Layer 7 of a small transformer language model trained on English Wikipedia (12 layers, counted from 0, width 96).
Take only the direct path to the model's output, skipping the later layers: a vector added to the residual stream pushes a token's score in proportion to its dot product with that token's output vector.

Output vectors of the tokens that the questions are about. A number n stands for n times 0.016.
"ican": -30 -36 20 37 25 97 -37 41 33 -5 39 -7 26 13 14 -31 -34 39 -13 4 15 31 37 17 41 39 -45 -62 -24 18 -35 -26 -5 43 -22 -6 3 60 -15 24 -10 29 0 -1 35 9 -13 -19 7 -61 1 -6 -52 -18 9 -3 15 37 12 -50 3 1 8 8 -13 25 34 -56 39 -13 20 -49 -17 13 44 -3 -5 0 0 38 16 20 -12 23 43 17 -40 -54 -12 -7 -10 5 2 -16 -8 2
" than": -8 -14 -39 7 22 38 -12 -13 14 1 -6 -79 29 -12 19 -8 6 24 -33 -8 -39 7 40 25 21 65 -30 9 29 39 -11 16 15 15 27 -3 24 14 27 -17 15 -33 4 -27 -27 -23 8 -19 -61 -6 -44 -8 14 -37 -26 -8 -20 15 5 -35 25 -37 -5 -8 -9 40 27 -37 -22 -27 -17 -34 19 -4 -19 -35 -17 -11 36 45 -18 59 43 -15 54 -34 4 16 -24 26 0 -16 1 -4 33 24
"ear": -18 18 -14 -24 10 -20 15 -2 34 9 10 10 23 24 9 20 -28 35 20 9 -30 15 1 20 -12 19 -18 12 -44 -32 35 19 -24 -16 24 -2 29 17 -31 2 -3 38 12 -28 -1 -9 15 -24 -13 -47 -19 13 -44 -57 5 1 33 3 -18 7 -25 -11 44 -11 -30 57 12 7 -15 -14 3 -3 -12 26 -39 6 26 46 -20 17 -17 -20 3 -6 -30 -1 -53 32 -39 -17 -11 7 17 -22 -31 14
"wards": -47 21 -6 -3 -41 -18 0 19 6 40 21 -11 38 14 2 -6 -47 10 -3 -39 -27 54 6 10 -13 2 1 -1 -67 -33 -4 22 -24 -7 24 -15 6 -13 53 8 2 16 -8 -49 0 -23 25 -65 -19 19 -45 -10 -13 -6 -16 45 -34 52 67 -10 6 0 -38 -11 -23 -4 45 -19 -21 -8 -2 40 37 3 14 -39 -45 23 -14 15 15 -2 -4 5 6 27 -16 -27 -5 -6 29 -5 -34 46 51 -10
"ings": -15 -17 39 -9 12 30 22 -7 3 -6 -7 -36 27 29 -12 60 -15 -11 -38 -11 20 28 -9 28 0 5 13 -44 -30 -17 -19 -19 -35 0 44 -1 44 31 14 -8 23 -36 18 -47 7 31 30 -43 -52 16 3 1 -9 -43 -34 -31 -18 69 -9 -20 -34 -75 48 -1 -24 4 34 28 14 12 -52 -36 -18 -16 4 -8 18 33 2 -3 25 28 -24 10 4 41 -27 30 -17 20 -12 -2 -10 -25 30 5
"eral": -4 -58 -46 58 21 -23 -4 -4 13 -17 35 -18 27 62 44 5 -8 3 0 -53 27 36 16 -1 -42 18 -10 -27 3 9 -5 31 2 8 -3 -5 14 44 -34 3 7 15 8 -25 39 38 11 -26 -58 36 2 -35 2 34 -8 -7 -23 13 51 -39 -28 -39 59 0 -44 12 20 -16 -53 -17 15 27 12 -12 28 5 30 26 32 29 15 -5 37 20 -22 -14 -52 14 23 -25 -8 -1 -34 -18 -7 31
"ird": 19 -49 13 -27 3 39 -41 -28 15 41 10 -18 17 -1 -8 6 1 24 13 20 -31 22 1 20 15 3 22 -31 -56 30 -8 47 13 -21 23 5 3 50 23 0 11 -14 13 -11 38 -7 27 10 -5 -23 -40 15 -62 8 -12 18 8 -18 58 4 -9 -59 23 13 -28 -20 34 9 20 -5 0 20 55 0 1 -11 -22 -6 19 29 42 5 10 5 36 -3 -42 -41 -28 -26 -19 1 2 -13 5 20
"erman": -33 -49 -68 52 17 10 9 -3 6 -4 29 18 4 28 -18 14 -24 -21 -21 -56 -8 7 7 25 -29 20 11 10 11 -5 -16 6 -5 -11 -12 7 24 30 -16 2 2 -13 27 -45 -21 25 50 -50 -26 -46 -66 -3 -20 4 18 -13 11 22 -15 7 0 -21 11 9 -44 45 8 -25 -49 43 17 -19 41 -14 6 -7 -10 25 15 3 1 -24 23 22 -18 -40 -29 -32 -39 -22 -32 -7 7 32 40 -8
"ord": 2 -50 36 -11 -4 23 -9 1 -24 14 24 -18 -14 -15 9 26 28 16 -32 23 4 23 10 34 10 -3 1 -25 3 -9 18 -19 -21 13 -1 13 38 -6 -12 -20 4 28 22 -15 12 24 -5 -21 -7 -5 50 7 -1 27 -36 19 34 9 -19 -21 -66 -19 7 -15 8 29 5 -20 -5 -42 18 17 -2 32 18 -17 -27 12 19 -26 -27 -4 -31 0 51 -42 -20 20 -54 -48 -23 4 -32 11 41 -15
" who": 8 3 -23 20 12 14 -6 23 -6 22 6 -36 43 -16 -12 -43 9 -13 -27 -13 -30 -13 39 -6 21 -2 -8 -25 -1 10 0 12 20 17 -1 6 -5 9 -3 -29 3 -1 -21 7 -19 -18 -6 17 -46 8 23 4 7 -28 -5 1 -10 32 8 -4 14 -7 3 2 -20 -4 10 -52 19 28 -11 -24 30 5 15 -15 -23 11 55 47 50 24 7 2 -18 -31 -5 -38 -4 6 -21 -21 24 29 -15 -13
"clud": -11 -31 -11 -2 4 2 18 41 5 11 24 -54 17 23 14 46 12 39 -6 -19 -22 14 9 6 -13 16 -65 2 -26 11 -4 40 -9 19 19 -8 -7 -6 -19 -12 -9 -22 37 34 12 -15 31 -6 -25 -55 -63 -21 -2 -5 15 28 -25 13 -7 -17 -22 40 -14 3 18 53 26 -16 -10 31 -20 -25 39 7 -15 -41 2 7 -3 5 -15 6 11 31 -10 29 -23 -40 31 -23 -37 -9 10 -22 49 63
"th": 41 13 5 23 -18 -13 -11 6 25 -14 -8 -8 24 -2 11 32 26 -31 26 6 16 -40 -21 2 2 -49 -2 -40 -26 33 42 16 -44 -1 -5 -18 0 -32 45 -3 -16 40 -29 -19 12 46 7 -22 22 5 -39 11 -74 -4 1 9 13 32 16 2 19 20 13 -2 2 -1 -9 -23 32 9 -3 -7 44 45 9 -8 -12 -14 24 10 -4 -13 2 1 -14 52 -16 -42 24 -25 -5 4 -14 -6 -2 2
" =\n\n": 15 0 32 21 8 17 -45 -14 7 15 8 11 1 42 46 -80 11 22 -22 -34 32 -23 -49 28 3 0 6 -2 28 44 7 1 -40 21 -32 -6 38 -8 4 16 27 11 0 -52 -5 5 -17 9 -23 13 -15 -45 4 -42 50 6 2 12 8 26 -14 -75 -24 -6 -1 10 4 7 32 47 -41 -18 39 -4 38 5 22 27 31 27 -21 28 3 -4 -18 17 -19 -34 -1 -10 45 -20 -23 63 21 21
"gan": 15 2 2 7 0 41 -21 36 20 9 18 -31 16 -5 -1 29 -20 -21 -6 1 -29 -1 -11 -6 2 27 -36 -10 14 2 -3 28 -20 -9 -7 -1 2 19 12 -4 22 24 49 -22 -22 -47 0 -70 21 10 -25 -10 -28 21 25 -5 -16 14 31 0 -40 42 51 37 -28 29 7 -27 -16 5 -1 -39 61 23 20 -8 -2 -8 -25 -24 20 -20 -16 3 28 1 -14 -48 -11 22 -9 -26 28 17 40 8
"rit": -13 6 -4 -35 -11 36 -5 -7 1 -12 0 -2 -7 -31 -11 -21 51 -2 -3 69 -27 -20 -9 15 -16 1 -26 -3 10 0 10 -12 -26 -9 -16 0 21 46 8 1 1 15 4 -27 5 -1 34 -46 -15 -17 -30 10 -16 -26 -22 6 16 69 -23 -18 14 -21 -28 1 -15 28 -42 -17 -11 -36 -8 14 -11 43 1 -20 -19 37 0 -25 23 -10 15 33 -22 -57 -52 -37 12 -16 -20 1 -20 18 17 -19
"ork": -31 13 2 -5 3 29 -49 14 -8 12 37 23 1 56 -16 -54 -7 35 -19 12 -36 -2 -4 22 -40 -8 -22 23 -12 -3 -22 -12 -88 -26 -3 -7 17 32 -16 -10 32 19 20 -29 -6 17 2 4 -29 -26 -7 -1 7 -5 -14 20 3 49 -14 -21 -39 -55 -13 29 -38 33 7 21 21 -26 -22 -54 -19 36 19 18 -23 39 4 26 23 -25 -12 17 -1 -18 -43 -4 -26 -32 -3 0 -36 -3 42 4
"pl": -8 -1 -7 1 -8 30 -20 8 -31 14 -43 -14 43 32 30 46 -59 7 33 3 -12 9 15 11 -8 -11 -13 15 -12 30 18 -4 -62 -9 11 -5 7 -31 -19 43 8 24 18 1 2 -12 -9 -37 -12 15 22 -1 -13 1 -8 -1 -5 60 37 -39 10 9 6 -33 3 4 -11 11 -15 25 -14 -4 30 -21 -5 -4 -5 -21 22 -2 21 5 41 8 -4 -19 -40 21 6 9 -48 -5 13 -10 9 18
"ade": -7 14 27 -47 1 21 1 -22 -32 0 33 27 -2 8 25 0 33 6 5 21 -25 23 -11 -1 33 -15 -24 16 -28 -45 23 -3 -31 32 -13 -3 41 36 -30 -30 31 -9 -16 1 -21 25 -20 -45 -22 -1 -47 -28 15 8 -6 -18 -31 43 -10 -23 16 1 -2 29 -26 22 6 25 -23 24 14 0 -5 19 -8 5 -16 0 -15 34 18 1 5 4 39 -12 -21 3 -27 -25 22 -15 -2 -8 11 26
"id": 43 -5 29 -40 3 -33 36 -14 -24 -10 14 11 -5 -28 31 6 -15 -15 -1 26 -16 41 -19 -2 31 -40 5 19 -22 -14 -18 3 37 17 -1 -2 9 18 -4 -35 -16 -22 6 -27 -10 -30 -4 -31 34 9 -9 6 -7 -30 -13 -7 -1 -20 48 -17 9 -6 25 6 10 14 42 -5 4 -20 -1 -2 -9 38 10 21 4 13 -1 -13 4 26 19 9 2 -13 -35 5 -27 -2 -21 0 -25 15 -24 56
"to": 8 30 8 14 8 8 26 12 17 -5 -11 -43 -16 29 -10 -6 -32 59 -4 31 20 21 12 15 -17 -8 -8 -38 5 4 -5 5 14 33 14 -2 -9 40 9 20 4 13 25 12 6 22 9 -12 16 -3 -77 -8 -38 24 12 -6 61 21 44 -31 -2 26 10 -29 22 45 1 -24 3 -11 9 45 -23 56 -15 -15 8 2 39 34 25 5 21 -1 -16 47 12 -34 30 -18 32 -2 49 1 1 16
"eptember": -52 -7 -29 -27 12 15 7 43 17 -3 -15 -6 27 52 8 10 -2 23 26 -31 15 27 8 28 -17 25 -20 13 0 38 -47 -11 -49 -13 30 -29 30 46 -18 -14 8 1 -9 27 -7 31 19 -23 -26 1 -9 8 -27 -17 8 -20 49 22 35 -8 -15 -1 13 8 17 48 18 -34 2 23 2 -40 40 47 25 -4 -35 18 24 0 -19 -18 17 19 28 10 -37 -18 -25 3 6 -6 42 -21 46 11
"ens": -10 -47 33 29 17 -63 16 8 -17 1 27 -30 -8 11 12 37 5 12 -20 2 -21 -13 1 10 -29 -10 2 17 10 -33 32 -10 20 23 -61 5 7 11 -7 3 18 13 14 -10 6 -22 34 -48 4 16 -6 16 -28 7 -4 -16 -13 -23 -16 5 -38 -41 -6 -21 1 14 22 26 -16 -23 -18 -39 -6 5 -19 -20 4 67 -27 -16 23 8 3 -1 8 12 7 -4 -22 1 -2 -4 26 1 -38 45
"ach": 11 -17 46 5 30 80 -23 -19 -5 10 17 -13 14 22 -14 29 8 -6 24 -4 14 30 -18 2 -25 14 -18 -22 -6 -11 28 -23 -66 35 -28 -1 26 18 -27 -5 11 -29 -6 -1 -4 18 15 -20 -1 18 4 1 -64 15 -12 1 18 12 -9 24 2 19 -8 38 7 8 -1 4 10 20 21 -15 22 31 -4 -20 -28 -17 -27 -6 15 8 -7 17 -26 -13 -39 -4 -23 -15 -26 -6 8 -12 26 -6
"at": -5 26 3 -56 -6 19 -3 5 -11 1 -2 -6 -9 -40 -1 -14 1 -11 11 -16 15 -9 -19 4 30 -9 -10 10 -6 -37 -14 -30 1 -7 -6 4 -38 52 -29 -3 6 -17 -7 -37 -14 13 3 -27 -28 12 42 2 -41 16 -13 -14 -13 1 -9 5 -11 11 7 3 -1 8 -22 33 -15 -39 -1 -10 31 -5 -30 -4 -6 -15 -24 -25 33 9 -18 0 -7 -19 -39 -23 4 -3 5 11 -16 -21 -43 17
"hn": -1 -33 16 1 2 31 -36 -11 -11 -9 42 -44 -19 24 -15 44 22 32 2 18 -11 28 -11 4 41 27 26 31 7 31 -53 0 -23 -2 22 -1 26 13 -11 3 1 17 22 -31 41 -41 58 -26 -26 -7 4 -27 -2 34 -12 8 -4 49 34 1 11 37 -8 40 40 27 -4 -11 -9 -14 -20 -39 22 -2 5 -6 -31 52 19 -7 -33 -9 -26 6 8 -28 -28 -10 -22 -23 2 -15 55 17 19 40
"ince": -29 12 27 21 -20 0 37 28 -1 -5 13 -62 56 25 23 -29 0 16 -49 11 -15 42 -12 18 -30 -8 -26 -7 -47 -4 -43 1 33 -10 6 -2 -29 20 -2 -62 20 23 45 29 -17 -39 44 -52 -25 3 -10 -10 -21 27 -19 -16 -4 11 5 1 27 -72 -10 21 20 27 32 -36 -16 27 -26 -5 16 10 5 -13 -71 13 37 7 -21 -12 46 37 52 19 -16 2 -8 10 31 -7 43 -13 -40 17
"les": 3 -51 50 18 5 4 -31 -6 14 2 6 -6 22 -4 -49 7 -2 19 -20 30 21 10 -17 8 7 15 -1 -1 -5 15 -53 -22 -27 -4 -3 -10 53 -9 -21 20 27 -20 18 -27 30 -6 36 -60 35 -4 -44 -12 -34 24 -17 -8 43 18 -38 -7 -36 8 -29 -18 -42 13 53 -4 -3 21 -26 28 9 -20 18 10 -23 67 62 2 53 -9 -10 -1 3 -6 3 -2 19 11 10 -23 -16 -9 46 32
"iginal": 3 -23 -55 23 -40 45 -4 35 12 12 -10 8 21 -5 -2 18 14 -5 43 -9 11 -6 -15 5 -27 -6 -41 -48 -18 32 -23 60 22 36 25 -21 13 22 -1 -21 24 25 33 21 -6 -61 -5 -64 26 -40 -17 -10 -8 19 17 15 -14 3 22 13 -44 47 32 -24 -26 -1 7 -29 2 -36 5 -20 46 35 -5 -31 -31 14 0 30 27 -17 -1 17 50 18 -2 -30 10 29 -2 -20 2 4 38 34
"ity": 48 -6 -18 13 46 -28 -36 -9 -1 -18 -29 2 17 4 38 -38 38 6 19 17 -19 -15 -1 -4 50 17 26 -10 -41 -1 -18 1 4 17 3 -9 41 -1 -36 -41 60 19 47 -16 -13 31 6 -32 -10 -20 15 -3 27 -5 47 4 34 41 -21 18 0 -2 -18 -3 -14 34 39 4 -28 -14 20 -23 8 -36 18 0 -18 -27 40 -11 9 12 45 23 23 43 -11 -8 14 26 -17 3 -19 -16 -40 32
"rap": 7 3 -12 -20 -26 8 -6 28 15 2 -12 -13 -24 11 -13 -13 14 12 -18 -8 -23 -11 -1 1 -40 2 23 13 51 24 16 -17 4 -3 4 -2 20 47 -5 35 1 18 -8 -75 3 34 33 2 -35 -25 -39 -14 -18 7 10 2 6 39 32 -8 -6 -18 20 13 -20 5 26 -6 -26 -40 27 -13 23 5 -23 -14 -10 72 13 -22 18 34 8 22 8 -8 -54 20 -7 2 -17 -8 -8 -14 -10 20

Each question shows what one neuron of this layer's MLP adds at an activation of 1. A number n stands for n times 0.004.

n91: 27 -26 -14 -13 -6 -25 -14 10 -21 36 6 -28 20 -16 20 -2 -22 16 -6 -12 12 18 30 5 -18 -15 -8 -18 -23 6 30 -12 1 -13 -17 -31 23 -53 -10 4 23 14 -30 -21 -23 -8 7 22 -16 0 -21 -30 5 3 42 39 9 -1 -14 -10 27 -9 -22 -1 46 8 34 -18 -7 27 46 -31 -24 3 7 -21 1 -26 -6 15 -34 -19 4 59 7 -8 -56 -10 14 -2 -33 -8 -18 24 8 58
Which of these tokens does it push up most? "clud"

n42: 17 -7 7 6 12 16 -21 -6 34 24 3 -29 -16 -26 35 -1 7 -11 24 17 16 3 19 -16 11 13 10 6 33 3 15 36 26 -1 21 -17 2 33 11 -1 12 11 -19 -3 10 39 27 -15 -30 19 -26 38 -35 29 51 -20 19 9 15 24 -20 17 -47 30 -8 -37 -3 -17 -56 3 38 8 -7 32 -31 -6 -11 33 2 -19 14 38 6 25 -27 0 -45 -1 -1 -21 -2 -10 1 -15 -6 11
Which of these tokens does it push up most? "rap"

n151: 8 21 -13 0 -9 4 2 0 4 27 4 -3 8 -24 2 -32 10 -4 0 -3 29 41 45 35 20 -30 29 10 15 -40 -4 24 23 14 4 -33 -27 52 -19 -11 34 17 45 -49 1 19 -7 -33 -25 -1 0 -19 11 -8 17 -10 13 -1 13 5 -2 16 29 3 16 8 -19 15 29 -31 -32 -11 10 -1 22 46 -6 -3 -22 -37 38 -46 18 26 -11 -22 4 -40 22 -28 -20 -56 -3 -2 13 -11
Which three tokens does it push up most, strongest first? "at", "gan", "rit"

n113: -16 -14 -45 -24 -42 17 -6 5 -14 -24 -22 27 13 22 -3 48 -19 5 10 8 -14 -14 -8 10 11 34 15 2 -31 34 8 -27 -17 -49 0 37 13 -24 -25 18 -17 -3 12 22 5 -3 -2 44 -7 23 -2 15 -24 -24 -19 34 -23 2 -8 -19 -18 -22 -1 1 -3 2 -18 44 28 46 -3 18 1 21 4 31 58 8 19 34 11 -15 4 -47 -21 -16 -32 20 -38 14 -26 -28 -10 13 -32 -20
Which of these tokens does it push up most? "pl"

n64: 21 -32 -2 -51 10 7 -21 -24 -12 32 -1 -8 -14 -7 30 -14 38 19 30 -28 -8 -41 14 -22 26 36 -2 -31 5 -6 18 12 18 6 -6 -22 12 -11 -32 -7 21 -16 -33 21 59 -10 -5 6 10 12 -21 -63 -47 13 -16 -9 16 -37 9 23 -38 10 -24 -10 26 7 -12 -39 -19 10 9 -9 14 16 -26 -29 -7 -22 -4 -15 2 0 26 48 -39 33 -41 10 22 -15 8 -13 30 28 -22 27
Which of these tokens does it push up most? "clud"

n103: 14 18 18 7 47 -12 29 8 -30 5 6 -4 -27 18 6 33 6 8 -2 14 6 -44 -2 27 -9 -42 31 1 20 -2 -6 -32 22 -26 4 -47 -4 -9 19 14 -31 -45 8 24 14 -34 -3 3 4 -38 -26 -10 11 -6 -8 16 11 -30 12 -11 31 21 -23 16 -2 -24 3 -31 -20 -4 -22 65 -5 13 -10 12 22 -2 -4 -23 29 -9 -16 0 9 -16 -14 1 2 52 -16 31 -32 25 -21 11
Which of these tokens does it push up most? "id"

n139: -56 -27 -16 -50 -8 31 31 28 -7 43 -11 -20 -25 19 -7 54 -23 16 1 1 -5 -8 -34 15 -14 22 22 0 8 47 -37 -51 14 13 20 24 13 -5 6 45 -14 21 18 -4 8 15 35 -31 -16 31 -16 33 6 -14 5 -37 20 28 28 -5 -22 28 -11 20 11 8 4 14 -41 -5 20 4 4 19 -13 20 -14 30 6 -11 0 -1 -5 33 8 10 -1 9 -19 9 -16 26 -14 14 8 -35
Which of these tokens does it push up most? "eptember"

n39: -4 -26 3 25 -19 1 12 -34 24 2 20 1 10 -13 8 12 11 -22 -21 4 16 -45 -7 0 15 18 11 -14 -17 21 -36 27 19 75 14 -16 -7 -27 -69 16 2 18 28 9 25 0 3 -4 2 13 5 -19 8 3 -6 20 0 8 3 9 -14 -14 -11 9 -31 -5 -37 1 21 24 1 -9 -49 -16 -29 10 40 -22 7 -21 25 5 6 -44 2 -8 28 10 7 15 45 -50 13 -42 -28 22
Pushed down most: "wards"

n5: -27 5 20 -7 -17 7 5 -5 45 0 -28 44 3 -8 17 19 -29 -12 -64 12 12 27 -46 29 -6 -28 3 12 35 -29 26 -4 5 -22 21 -61 14 -18 -1 41 9 7 37 19 -3 6 -38 -19 0 -17 14 26 12 6 24 19 27 27 12 -24 -16 -7 -28 15 -47 11 29 -9 22 -11 54 14 11 -1 -24 0 7 -11 -10 -31 -19 14 36 -11 18 -5 -18 9 -36 -1 16 -8 20 -3 5 -19
Pushed down most: " who"

n16: 12 6 -3 19 -38 10 -42 13 -4 12 17 7 -9 33 -43 -10 21 11 -31 16 33 24 -2 8 22 9 -13 2 -26 33 11 26 2 26 21 34 10 38 20 3 -29 0 -11 -14 -37 26 -3 34 6 34 15 -8 -24 48 -3 19 -49 63 -7 -31 13 71 -6 5 15 -8 4 5 -18 3 2 -17 -11 -4 18 17 -6 1 -10 -6 11 9 -31 23 -4 -16 -18 -6 -6 0 11 -26 -12 15 12 -16
Which two tokens does it push up most, strongest first? "hn", "ican"

n214: 1 -7 -3 13 -31 -52 3 25 4 -4 28 19 29 -20 4 8 0 1 -1 4 -1 -21 -26 -1 35 3 -21 -29 -1 37 5 3 -15 -2 12 -5 -28 -13 -28 -40 -28 44 -79 -22 33 25 -22 0 2 13 11 22 15 9 -12 16 46 15 13 13 -14 -40 -21 19 10 -15 -2 22 -1 31 1 -11 -21 18 -15 -29 5 -36 -19 -4 31 -63 -3 -8 -12 24 -10 -24 5 1 19 35 -42 10 -5 7
Pushed down most: " than"

n197: -10 -15 -7 36 65 0 9 -56 -5 12 -3 -59 19 21 -26 3 5 -27 4 7 -25 18 -6 0 -52 -10 -5 4 9 5 -15 12 20 -17 -1 -41 48 -21 0 28 -16 -7 -3 4 -8 24 -2 23 -7 34 -55 -5 25 21 3 35 13 -14 -3 -20 4 19 20 -19 -20 -5 14 -14 16 0 -23 3 -15 -27 18 14 8 -23 -28 -23 40 21 21 25 25 -20 2 14 -19 -1 -4 -19 12 -23 39 6
Pushed down most: "at"

n160: 7 -16 22 52 -3 26 23 0 25 4 13 -27 -4 17 30 -21 8 15 -20 -8 -47 -8 11 -14 -11 46 -9 9 8 15 2 -8 -2 -26 -22 -13 -36 -2 -7 -20 1 -23 -9 8 11 20 -6 10 -17 24 20 3 3 43 -4 -10 8 -9 25 -34 -9 -3 8 29 -62 23 21 -11 13 -25 12 10 17 -6 8 46 -14 5 22 -52 -48 4 -4 24 -15 -19 -25 7 -34 1 -13 10 -8 -19 25 9
Which of these tokens does it push up most? "eral"

n161: 4 9 12 7 23 -9 -25 7 13 40 5 -6 14 -30 -30 -20 23 -33 7 27 27 -1 38 17 1 42 19 32 -11 14 -20 22 23 15 -4 -6 -2 19 -4 23 -3 -14 -32 18 -14 2 26 20 34 -15 30 29 25 9 -36 11 -15 32 -9 39 -29 -24 -18 1 -18 -21 -3 -33 -27 12 50 0 -6 29 -13 26 -12 -8 16 11 -24 -13 -7 -39 -3 8 13 -2 5 32 21 -28 -11 34 -40 13
Which of these tokens does it push up most? " who"

n104: 48 17 -45 6 -28 -32 -11 14 9 -25 26 -6 -24 9 -27 -11 12 18 9 37 10 13 24 28 8 1 19 -12 21 -20 24 -6 27 -32 27 -1 -31 17 -7 19 19 -6 20 -6 11 -26 18 -38 -26 -3 -12 -38 15 45 19 -31 2 21 1 -44 -3 18 -14 -5 -20 14 -25 11 15 -5 13 -25 39 24 19 -31 -14 20 -14 -4 39 2 26 -17 -3 12 -55 7 -8 -14 19 18 -9 -84 39 -30
Which of these tokens does it push up most? "rap"

n2: 1 -17 -7 1 3 -25 -43 -6 -10 6 -18 -18 3 -5 -24 12 -1 -29 3 8 -17 -3 53 16 -36 -4 3 12 6 22 21 -12 1 -1 1 -15 30 -27 -36 26 -44 12 -2 3 -10 -6 -23 -15 -25 14 -8 -13 32 5 3 -31 -20 -27 25 4 47 2 -3 3 18 18 5 43 -25 -8 21 0 -14 -11 -24 20 -1 24 -9 -13 39 -11 7 -36 -13 9 6 11 -5 -28 -26 15 29 -7 21 25
Which two tokens does it push up most, strongest first? "pl", "ens"

n82: 9 0 26 -7 -14 5 -4 17 9 7 -8 -35 36 15 -19 -9 1 -6 6 -29 2 -13 -23 -30 33 -10 10 0 -43 -22 3 -15 2 -17 14 27 26 -37 16 -3 -11 -33 -21 33 -40 21 -46 -11 13 1 21 -28 13 -18 -10 -1 -15 -3 -21 -16 14 -32 -33 -41 12 -32 -34 -13 -9 20 -18 -5 -37 6 -2 -10 -10 -2 -14 -4 11 31 18 -32 4 6 0 -49 20 23 -35 7 -1 17 36 -13
Which of these tokens does it push up most? " who"

n111: -12 -8 -5 -15 2 -22 -52 10 5 -9 28 -9 -55 19 41 -15 5 1 -22 22 -32 11 14 -3 2 -8 1 13 23 -6 6 34 4 -20 3 -21 -18 -9 -27 3 -27 25 22 -16 -36 4 -22 8 -67 -13 -5 -10 -13 -35 -20 14 -11 -12 0 7 -10 24 -17 4 -17 17 7 -27 -12 38 11 -11 -1 -33 -49 -7 -11 -11 -65 -44 -20 -15 0 -30 5 -5 -3 -3 21 -3 -20 -26 -2 16 -23 9
Pushed down most: "les"

n71: -15 0 -23 -5 -5 46 44 -9 -12 4 -13 47 -2 -12 32 11 33 -20 -2 15 8 -40 -19 -53 25 -36 14 -21 -18 -5 34 4 -7 14 6 8 -43 20 -9 28 29 -33 -16 -3 47 -12 18 3 31 -2 45 23 11 -7 -17 -4 16 -6 1 41 -12 -5 32 14 -24 6 -2 -22 -24 6 10 -6 -7 -12 4 16 -7 -20 -15 -10 7 4 18 -14 35 2 31 11 -3 -1 -27 22 -13 -19 7 -35
Which of these tokens does it push up most? "at"

n22: -58 25 31 -29 51 -3 -13 -7 23 -24 29 -15 22 24 22 2 -3 5 3 8 21 -17 25 23 33 39 22 -6 10 -27 11 -22 12 9 -6 5 2 5 -10 -9 20 14 26 15 2 27 33 -8 13 -28 5 22 15 -22 -30 14 -17 33 3 3 -18 -27 16 26 6 22 -13 9 -20 -13 -5 -2 -3 -32 10 3 -5 19 -19 -36 39 -17 49 7 15 11 -7 16 -58 13 -25 -24 12 -30 25 24
Which of these tokens does it push up most? "ings"

n168: 10 27 -4 -29 45 -44 20 -25 -9 -15 6 50 -13 42 -7 -27 -38 -3 9 -22 43 13 -11 -27 -9 13 -41 3 -47 15 25 -39 -29 13 -27 -10 15 0 0 -29 15 -53 -4 2 -18 -1 -25 -18 20 -21 -55 -16 -12 0 -6 -15 -10 13 12 7 36 8 3 66 -1 -7 -10 25 4 23 29 9 25 -27 24 -2 22 0 -1 -10 -15 20 44 -14 17 -1 0 22 -43 -7 7 -37 21 -43 20 16
Which of these tokens does it push up most? "ade"

n155: -8 -26 -14 -41 10 7 -13 -13 -33 -25 12 -13 11 20 42 0 -6 27 4 7 27 17 -20 23 11 6 7 -9 -6 8 -15 -5 21 61 -2 -4 -19 -11 10 6 17 8 -17 -21 43 18 -4 -11 19 -19 -24 -34 36 16 35 1 -36 -4 -25 9 11 1 2 -33 6 52 47 18 -20 -3 -7 -23 -38 -19 -40 -14 4 0 -10 20 -11 -15 13 44 -31 13 5 -44 41 17 30 -18 16 -11 -28 95
Pushed down most: "ord"

n179: -24 -37 15 27 -4 26 -14 16 -18 2 12 -20 -6 -22 43 24 10 3 -15 20 29 13 -16 9 -2 -20 -29 19 -1 -7 38 18 -36 -13 8 7 -14 22 5 18 -21 -21 -40 4 -25 4 -5 -6 17 10 35 -14 -40 -32 -6 17 11 -29 -9 -20 -11 5 51 -3 5 -44 0 -13 7 -30 -7 -19 -29 32 19 57 -9 3 17 -38 -2 -56 23 8 -11 -11 -23 43 0 -26 9 15 -41 -16 -29 20
Which of these tokens does it push up most? "ord"

n0: 1 -26 -26 10 5 -13 5 11 33 -21 -2 18 2 9 0 -25 -14 -23 31 12 -32 22 -32 15 3 4 -9 28 37 5 -6 -1 9 -19 -26 9 -30 6 -13 2 23 26 -20 30 -48 -10 -49 -1 -10 -1 -2 26 -48 -22 32 -16 -16 -6 -15 20 -57 18 9 -51 -7 -23 -4 -37 -40 -10 50 20 12 0 30 -29 -5 8 -26 -12 4 15 -19 6 10 -17 -13 7 23 33 51 -47 2 -17 -11 23
Which two tokens does it push up most, strongest first? "iginal", "gan"

n170: -14 18 25 16 -29 17 -46 -4 -29 27 -4 0 -27 -42 -31 -42 20 -26 -13 26 0 17 -38 19 -18 1 1 15 9 -5 -45 -8 -23 6 -13 -47 -21 16 14 -36 -20 58 23 -5 -37 -5 16 -18 16 -21 -27 -12 -6 29 -2 -12 -17 4 -24 4 -2 -22 34 -10 -3 -18 16 8 -3 34 -10 -23 17 9 13 -17 -7 16 -4 -1 -7 -13 -23 58 11 1 18 -4 -5 20 -10 0 -37 -8 12 -8
Pushed down most: "eral"

n134: 16 3 -33 3 6 -48 -18 2 -10 -20 38 22 5 14 -22 -36 -26 13 19 -12 8 -36 8 12 -11 18 9 33 13 -20 11 10 10 72 -9 2 4 -2 -18 -3 16 -14 -8 0 -2 -2 -39 -3 17 -30 -43 -23 0 10 5 13 -12 7 -12 -27 -13 -18 -19 26 -2 8 15 1 28 -53 8 10 -18 25 35 0 4 12 -1 27 35 20 -9 46 -30 -23 4 27 16 16 -4 24 -24 -19 -7 16
Which of these tokens does it push up most? "ork"

n132: 42 -9 34 6 -27 -13 15 6 -31 -31 -17 -38 -9 0 6 -12 32 -3 -38 6 -8 -20 -19 -5 28 10 -5 -32 19 -16 4 -9 21 -3 17 -36 -25 -6 19 -28 23 -3 0 15 -10 2 10 -21 -3 45 -13 6 -21 51 11 42 23 -13 -54 13 -23 -6 31 -40 -11 13 22 22 -2 -29 -23 7 -3 -30 2 3 2 28 -45 -7 -23 -44 33 -3 0 -38 -16 -43 -24 -17 -18 -8 29 3 19 -49
Which of these tokens does it push up most? "ord"

n102: -49 8 -20 -41 -4 -23 49 -7 2 20 36 19 7 28 14 -27 -9 -47 8 25 -27 2 -9 15 -33 -35 -19 -13 30 -45 3 2 6 -42 0 11 13 -34 -33 -10 -10 10 23 7 -22 39 32 -45 8 -10 72 -50 1 -14 -3 18 16 -10 0 22 -12 7 17 -4 12 4 0 -2 19 -2 1 8 12 0 1 3 19 -11 3 -8 -2 -7 -5 7 -18 6 3 -9 -22 -9 8 67 1 1 -26 24
Pushed down most: " than"